Layer 2 of a small transformer language model trained on English Wikipedia (9 layers, counted from 0, width 96). Numbers have three digits each and are written without spaces.
Take only the direct path to the model's output, skipping the later layers: a vector added to the residual stream pushes a token's score in proportion to its dot product with that token's output vector.

Output vectors of the tokens that the questions are about. A number n stands for (n - 500) times 0.0031.
"31": 539557598485438601532512572622319492488472620520374553542371486567365666531534359494588259430565524391433467632299580644720508504442561659543537456447383350595490539432280392517466496411472545481418494586403575480360546473565616391411451373515492466548654506479500556675584471359428401525
"usic": 256532283447501728415620558385589514629529374449475712383518521488553571777549373643591629191585361446402452482419396638597332536198478678800254345273497399512633643483534485409714197449405546439408460451644481400336598505707269713344264421435555415418331423532524477448632653457309358468
" they": 504489535476418401728430533522504636581367410466395500584530604749441625480561463566553538301584529397496548525498647553580760545332624576513530496533494358487468501562495310429631491391463347489370665340549561307615510453569515743385576419533502439423431531501347289725685440571434552284
"ul": 476502497498513422430842494376425353662360399512578334557370388603522446475456415453561629641467448595522409700437529394478452497386796623461353476566394596607458617596268696323445594681520402394631667703465611433523366510521496517369523444500415317373666478424318458259407595452491575571
"ents": 496600560458401427413523639679580497593282293683445656524475516518492711752587341446762723622543406447551259357473606454457572446252515585724525315579748483303305445339125369650742293489393435543481426741385573692453792487398455650551588430686884507534326823556421283571789539456472395206
" Part": 307365475476590535532453525291628554556539634478504521673389380525495429563481622487748445508443548371343336570443339492699518571457647377597284458352351403512551437432543540564648482376514349381450641588584525533443560477445563487363519508873528285552601438606352571560547401231514386239
"===\n\n": 212702540495694597545705738305533501719457466752498651415336457310595649457670484540572525292500409422279261569411475317348365642499431673469556288522763259443647484506563533526523367397511313658415407702554665441448467473568409332588502344375557692349466635484521464772474499730458473412
"ec": 594548629489641655400633471294313392665426270462545589545236504645452611705483330533493582491480390567546574571337500507491491641522643415560406693571821508702598565268477524577490375667359473504608413760563519563486605484407521728675538448480527471352451594732704506619429565321543449608
" Comm": 294574427488598360505435411511600414575651573403424518420487283497421306614640513498499494461451519511393483538322409554634569544639670519580488572272722629584623464491600490578583423482586505521539496505572623463493519469392542543648512446809491528488627562596396550729487571425542385352
"raph": 571504559463707348619442475242515261483307445415225762384356325535568660880475519523534690516564453400409339661585377599757539370177633488502443169403593615549442317626301601308628396692464177458382599419549589303477474490522524567545454454586445486698582809483421580463524439246424382255
"hn": 531404484462559526380538627388529204530422275362402645719248678714504618696550619540504489586589524374371357365342196484350405420387547553597615434646445493287470207516592509283455201639729118465625631759584448393506504499544575403411524484509806361229637751419477589560569513361323442673
"2": 536569497511482616471596490659285511457380645584445359667604457514516625526526455478448360543542520515442547618495553513534427611557461654595441476429506426498485553497240449654483557445530600431405460575498487497434546497424529504480639408476329597628671403456562509549532538471448439591
" team": 283468427480437510424598609507580490629418417473290532439675579655626722340742664549390599353447574440509462616342521526483463719327512509406427505659540363504738444445391423394576489530341327421373524444607554444484373511472628325580593455822636349635458465163389621624549584422488446469
")\n": 507556464475419642353633669313521618462429579589546384518436413350496748488848217462510415332560304391327301281407463392630449570598555486468547207461522323419596457524606745250579598411405497603579424635382587468551395474476466413549398456337588583459397678493544490796363547560324431369
" |": 563559448519449457471547500583340605516522621613510392516408443541586424458387662577642471556482646331444593388470448453449437382449452396613507531525423342645417570544615396546455591470412507511491363415456513606531614505540455364540587555411419418621480465498644505499430547539541542546
").": 399586481486592543677636558323447470538427598453561510579562453436472907431658273481594524315634443257389487526500479448582469499603599459349663178524659409559519262487510671412720439535298496554568380446702702287547509468688517485389362498498715350369627552681402416669332586485362430334
"able": 437581584505613494669441448293451161381480609421380725443258767551663523602579410608605670519500550361677333536553576526565545209362581616548559646527815842339710677379404718698689495694518372588630427509316481402560520486656554433521751531454417287452460616553597317511836505186262446461
"form": 424498550464448807483430488777433233626458620351507569321308552429365365601747511629535511511618576474505343727393378494231446393330582659503382565379531364549406479602420615245534273452446582191503702729406510605560498482542566663592687358277830304366506726278205564715334697373411367568
" serv": 430473484478691412597425407463577510593541428362363806446596456423439588357616384475489559553427659531554514335419494515584567483403462512624525390457642419525521550562596597434630477559560559411602466589473517469466580474415581503529532409654823401482451509261508494704544482359501462597
" have": 408517504486735379690679430415389521621545196363428648613514666798557456527726278533462588455613535500451495588497523525639600545461641601522486448341523367585478454474684532474679469354438364471456806510726518448527481490483711460528525466548578584411416504408464468703643496671405508292
" Pl": 253405368468525288482576550461575599499497498388434593618449325460438523606518522595514546386437435467399479484539550450453525282625712558626424739627369454489482361512473518374539457449504387489415499508436539512522329492307373498490515533534588641494459620428410557634552602339489546533
"oss": 437470661487473601715732590324455258594577430448532615558651433421521650525400526639610434266653519477468560590420509796455392605128608583548645425358618661557464273363457551450423377611289499434552456420620383368512486515504500551419652475643514631434553873442521534433367605528316405469
" University": 357511421478675554415485615519906525692591648376476617492473361434325613743639547491482413630596659316504378433337299461640466626478494469429726266437469576577692491389406328435520493467534469415496552558605527329496556487547565702445388505674740347612463580453538900647653538305485418315
"ose": 581382490501372566551453576279678025564358484533511410412559392567490553607390419511490623333703411571487505598373505726468572612204394609548674679545480502686462622317336641381569440483321203500522630327554221439666631487397390763310530463362428439376662612369409477565614691522440358340

Output weights of attention head 2. The head adds the sum of these rows, row i times number i of z. A number n stands for (n - 500) times 0.0011.
o0: 537386368790545543529609485609443563247396395503376499395410391494377525405474486450596422333473411370375368437496494609643393391479468420473379545535691361468591473647421568539605574475387509577541482481627474438452341527586693459370320386504502443508452571509517375478426348603343416502
o1: 585467472609463503324620596464517467409456408539419560585528397481492503364481606513601363413454452482330457402492540517666417573323509414469425474562467458495591514505383454407409470505409567508548630577572393460493575434666497492503483492559607516580561369468487378511276426474411552493
o2: 526413298606564462645542463438358533374391549593479604449499528503447664401643435575514626284363530397517427444454583549592429603372290598434382526626655376401333523527595609584529408434472518556420311572504492497358364364519680468460431506566427532614539392494556532743445467587644495591
o3: 572589555530509475494454629334554496485412461439700533579457487487421540705470393617600720548613470435579389277364349404528691429481493514666460479322453518578411371397745365285691470618525454555421600422537553463449607717483344530538540476559658406488362577607411480459527545428468669340
o4: 552300415465561482485598468535466488461306278594305462503635484493445480308559570302398300364487438540422422534540678454634407534343404664499444564637429473423693536745396686525370410416563523453501601583522416458620354258668462470369358596493506512500604314483475441521402269592530377342
o5: 607406358465405440315549430628606614404519569511352487505384480423395406628512650703602327318646363505244478518607398533674388627371669374326427430485429612465689549557367532468311550433399545517491531546350486529495424340469467626362446457597303494622564400458463422413486436561382342452
o6: 531479470416590463489451498564708641508447344523530457437477337522574217506484489308389500558576588515339361424708565234553619520638343675489505574421601472476555338842451498293441506455470348617520473513666520454612337288573479520467452592376524620531312444548499383722612559733476498409
o7: 642436530466687415625463377455492654436346422553579641548461485552456541542397321498486439520607482513603536484650623417521680449394397534527405498452421488674376462686632694399478390508607495540484704452546507284510537288473607481448459489462426541485497268447524494546438332464588471552
o8: 607628546432377504448387505568614580459517593432481504477410551658453408609419557528508434479616549531420495345519443422615536444530470513566407389416462566517523492501421468428477462596411463606497598492370515547478534242560468639400536407458455602507365569404533462484615415476408433582
o9: 511506570338358535309503582471693510382535610527507516527302458489539436604389668549597444556495436503348566387622352443632480425445612268462489496396479701557409648431590473302332482391494441510676637484574453523595489410535281611559432452475432600599429457520623639398503524484315576448
o10: 497400443702452474421497486646651551339585517441620611492306525550688417735433556414368607489464622715465356341651432351682495463583605428699564331448600573405663477460599367313438497610651463553728785523498466430492781584784518541632447571318578458432491404551720572541499621449374711579
o11: 360628493789560645544533509420481607583569649445450437505498582467674492429422445561439730580482532431531559412299512617433564553558451493725635487505483557512309515115664456432737673614400433548439218374643478572392627956263546412463687485573516643473417600432412362510506648421451568652
o12: 592396414493404511591263517562320654325623584438526303448548556482429533556570436646427425475634357431776422522455437518437549391522603763478282472701522449415608612400434695806511731436390460505302349511465486396495333207316610540424518502551463490489517648498316390429468471404281404613
o13: 429534276377633557649483432318507314446409472503492595482421474510468585417499489368447589453298677479543474472565531658359267582546387575592449563528645555645443599515548316557598332547417530485467474354476600478375479427484568349502419498646574489421540478421489398521449391397748470412
o14: 574620530927455639527464509365418324461490455429357528480495508581670701467484403621514480499422602340454534402412448613617602466398466291707551346543548497586417492389537564420502471467293573453628591464596439477490717740614518391506402345585715491453448591438473440486433312451389675514
o15: 252485481241563349461415491380807631440347486463664534459563458522445633620471536337486509507442630575577359393526450241531511318446446680521579547340573611608504412327702326357722247536914360486651607394482408387530609578689250447564461485309507444457496536507599663422359477413575507441
o16: 594413566312490546417463560518430536608473535547537485538632642358534522559322513534494469760571608647563691382820476458563675568416605615375526468572318690579252465365503464434451427363492487495389505409500337406499652361475345562430383428496413328578723421608475587486563470582679593470
o17: 536579626537464563631462550555337486555575615544528403623613678496612690272233613528547557531378659585467614533429389750486602579362594681383475541608456476408467676327471474469579729510437606380454420435474461581401622580309504340588696368577553444505621396440655636521529630356317504653
o18: 507480472518572650661503362474278606474500493514351413497559334351460600309493432427493411368466557441565489703448658635502526555413476507479473546543669365518669489616273582687439517423351614408407425575418611424514319347541626395441390522501517501287583628584531432568516455519502235500
o19: 603606469187605499498441443514558462353537486360718511465542504481308500508642398408411537460425577483536384443456714595372492384556482485574391606553549514696372670439553594470552304500571432480501523526448525291467493276525643548458481558379390467502336432508498537499393378710610589589
o20: 569463558652529546514497463538497442538366603531709585513481417431370403426474315489509619470535551377386362485560635474527479552769384584442447496571635388441379415727539461547611551461491424591509373582416441466357608526391733524441447428358557345701498610682497564769668632563566554575
o21: 526421619533566586587487580473502482507523451442576517578703713645549418732479477484370528634480590492625532661607415551530535410340354523575503267538566447433338514568459348527600289601619433544616635331531594587434565435451417471724420469540537664484504569505315558483612540470526678271
o22: 556499596508484675554604539559634578512490542593548607539425590601498521645544534466346768477428429385375685397543458703509532599454466318629643560493492720761484377296649394235568584515297426470568441454662662621605545600473395446553557576382488519505430420492517646478598682479519481476
o23: 545393403597646540519535339580511423325288230503512562347514449463518478424388416482370593251370556390360359685648643584534429569493401486649435542625698638468696467623469532596432520474371370564567241576624499429482265364586592455475253499511474565466560465510434455592559534608405350533
o24: 412486554467476356602624426465606467391537415543458541453440583680617569764401557426446683575375470565499532633721262593462426401374661426528444516339568623735430383339760490427635390631588427425441418339540683626488439530329489464521531633530321527188539649373352647344462466402572503500
o25: 464550577649358437343517457490480284597709482512458398541512777420648769484589350617472673551481534531716541584459540646432446468476403458587558485549655538478625598301538401627558643493296463391478498405322435621488661760260419511456559462513356568403278467382374448525464398393395694679
o26: 223324364402598392410704572558515485299477517557553589508496343338431387440516848441603358355351440535346493565538522385517153503461704441348473741452561497468543562489567430425501617562544505576538291581654507572363334603480471439610598604606533622426576293628588406508262478525520328370
o27: 613445552629542512468574319611430400477287563542461642508723463400335665403515313676596470474519594432568506598512721450612377646502523455311526442570498399499515365664378652600431622458351528523479531646276385303320797442516819461327378541399416341616602419479427500792496282635517353593
o28: 454531457473415438461339588495468514474523316489653596659383431554554292651667585399623480336478445498417577557550494351395472413532621522560459430530418466481669433659525453564588400708418728621349460408519701459563093226385496510424521491575446582235421545566340331372542421340513487243
o29: 493481331427320472389590477562613429314513538578570542414613550546479378483646609626492415594419340518496327545525489396358439450535568409514452561483440627375476582443422632645452533371394471497503548592454487503500234153501657510615549579583499517701492437474329574302460634377547522703
o30: 604326493713596383533400500563522425603253442541580617446654579696517566452580425547526493483487683558701463611784744470533543510478370426461535366581624370498529428812382458609591358522364546415586655414424453461570606086547488556625224409391553542480360489554504318557678328549634674431
o31: 483526487844718534484532504526431468435374572421574670426389484498512501512580496341460395321484588549553392389367448508507396491430627548502645411510615491528553564572453600541654569526599489655589450472614278367248484568389577514405407398600462536433572428462360437489453448371413454292

Each question shows a token from some text and the vector z that the head gathered there. A number n stands for (n - 500) times 0.0059.

" A": 778392537354438470530468482392399595576569395554417372379533485384574315583410574446568640335475
Which two tokens does it push up most, strongest first? " Pl", " Comm"

"d": 559537569458405347474562447363549603570487658643554411613433494510430391476508472616609431580526
Which three tokens does it push up most, strongest first? ").", " serv", "ents"

" the": 458509507516438421505367328402342496497533426488482376506463399497526480437447634409524400415500
Which of these tokens does it push up most? "===\n\n"

" was": 567534510452237396428493477423600512665705499481522550437435475596518679340459632405587401508621
Which of these tokens does it push up most? "able"

" c": 471501480559488470409496305466411573579549511504435494543369405459556397469524612429521389344522
Which of these tokens does it push up most? "oss"

"ence": 412393572418426273391564391466426335372570505515497530727626466661429517392670469404327358605477
Which of these tokens does it push up most? " serv"

"os": 704469444530331382466525391634555680479483712549415402492395536499661280475595596635475399559704
Which of these tokens does it push up most? ")."

" con": 540464511494500443534530508357553618535639510500464518475504413508516502483538562547531458567493
Which of these tokens does it push up most? " serv"

" Com": 486443475559389405418456364450478567441444491503417493501513441461560499434509585450410420415512
Which two tokens does it push up most, strongest first? "ec", "oss"

" de": 598502502530505463519548511510606497400392562529517554442502467545606471438442405464450381405548
Which of these tokens does it push up most? "hn"

"es": 463406557549427385461533439410444495563548470470504535485447496560444451372503477456530390531543
Which of these tokens does it push up most? "ents"

"202": 558452494540534447518519428424479548506472504595439444606449512532458470519463529473511508459558
Which of these tokens does it push up most? "===\n\n"

"e": 644548483645471523476544564450647681339219712646498327580455600590545568565454413698568540705593
Which of these tokens does it push up most? "raph"

"rom": 335535360416430409436397361444554450369579432471482512583391614428476277532584487629596509545529
Pushed down most: "usic"

"ort": 673467468497322392473517375657535652490586735505385411489384527486649245477591634640505389497726
Which of these tokens does it push up most? ")."

"on": 466518504570496487470411313414432602494467494390480421541513398489567538455463573439469451397489
Which two tokens does it push up most, strongest first? "oss", " team"

"t": 526527676506625456482566393585644513480523615529553453536737490521630564394580400359352497444486
Which of these tokens does it push up most? "usic"

" &": 508362487409614459425559378511524520542447519642511575635465419601499377377495496306473305577579
Which three tokens does it push up most, strongest first? " they", " serv", " have"

" has": 492447562521372386427427520338547608651534527481540476529341451641443592328471519513642411568627
Which of these tokens does it push up most? "ents"

"B": 528512518456442481508572428564492599445480595530553500425514536484451422482487484485467480456486
Which of these tokens does it push up most? " |"

"ab": 891565532578409259584378482233667816311042787592385273478450437496505822688387480616414430585681
Which of these tokens does it push up most? ")."

"ell": 532514505514530385449512555387565596448355489575515496486554585570563481582588398548496598554531
Pushed down most: " Part"

"ham": 596509457554508465579488423468483664468467606570638445431476526512528637496478363466489513591507
Which of these tokens does it push up most? "ents"

"i": 401382547532491417487480394489430418429424470630527533686583466611451528395590441411500314565476
Pushed down most: " Part"

" and": 575481522502385403587542459373441623474608437425448440547443459402527673378430619354502356479472
Which of these tokens does it push up most? "===\n\n"

"ass": 491353564575370449554826502533233626719517471589743639387603505469566554424558422609486421610560
Which of these tokens does it push up most? " they"

"f": 647461547461471449489507376476523564571446535498533442490515610476546422504493453571490536450529
Which three tokens does it push up most, strongest first? ").", ")\n", "31"

"outh": 739393539359429462521472483399418569574568403551409392414543484414569339552433564440543609367487
Which of these tokens does it push up most? " Pl"

",": 598451423598510504520546437484430667539498622623631461383488508433621596461554356523467453537539
Which of these tokens does it push up most? "ose"

"ile": 500485537487408493498547556502559454556442447557514532420604477473363470433435481526507541487523
Pushed down most: "oss"

"198": 548429475444533400377597393500520463540477522651508502549529532588427361462471449466443454505516
Which of these tokens does it push up most? " serv"

"a": 534357493504612465463490332453489464527473443642496451613417437552497447470502493288486401511566
Which of these tokens does it push up most? "===\n\n"

"r": 497458523566439402510516412341556507461531526547463467583497486456460442440622411488501391529453
Pushed down most: " Part"

" p": 584460565556545411529508477407521568490553496497496405474496517531592453620508552520435499536551
Which of these tokens does it push up most? " have"

"is": 476483475531487388427492400460469522510474554559505493540512500541483481497534497511457480396471
Which two tokens does it push up most, strongest first? "oss", "ec"

"ud": 477470470471404465596526480490519478442452527507539519507564569510442446523401467531456481440458
Pushed down most: " team"

" South": 485394555413445288404528397431428380411568508499451506699607443638461520381624487383362378572474
Pushed down most: " Part"

"ation": 523502651535434494351461202463478404558623491457321553589359468487672613578472490328407711451474
Which of these tokens does it push up most? " team"

" b": 576456461472411402448532427466614531714707617547584526426394456608482658363561561498558356555592
Which of these tokens does it push up most? "able"

" (": 587364487479564412375492296566626464526459602579476547546464515619536431423536490300401332515549
Which of these tokens does it push up most? "hn"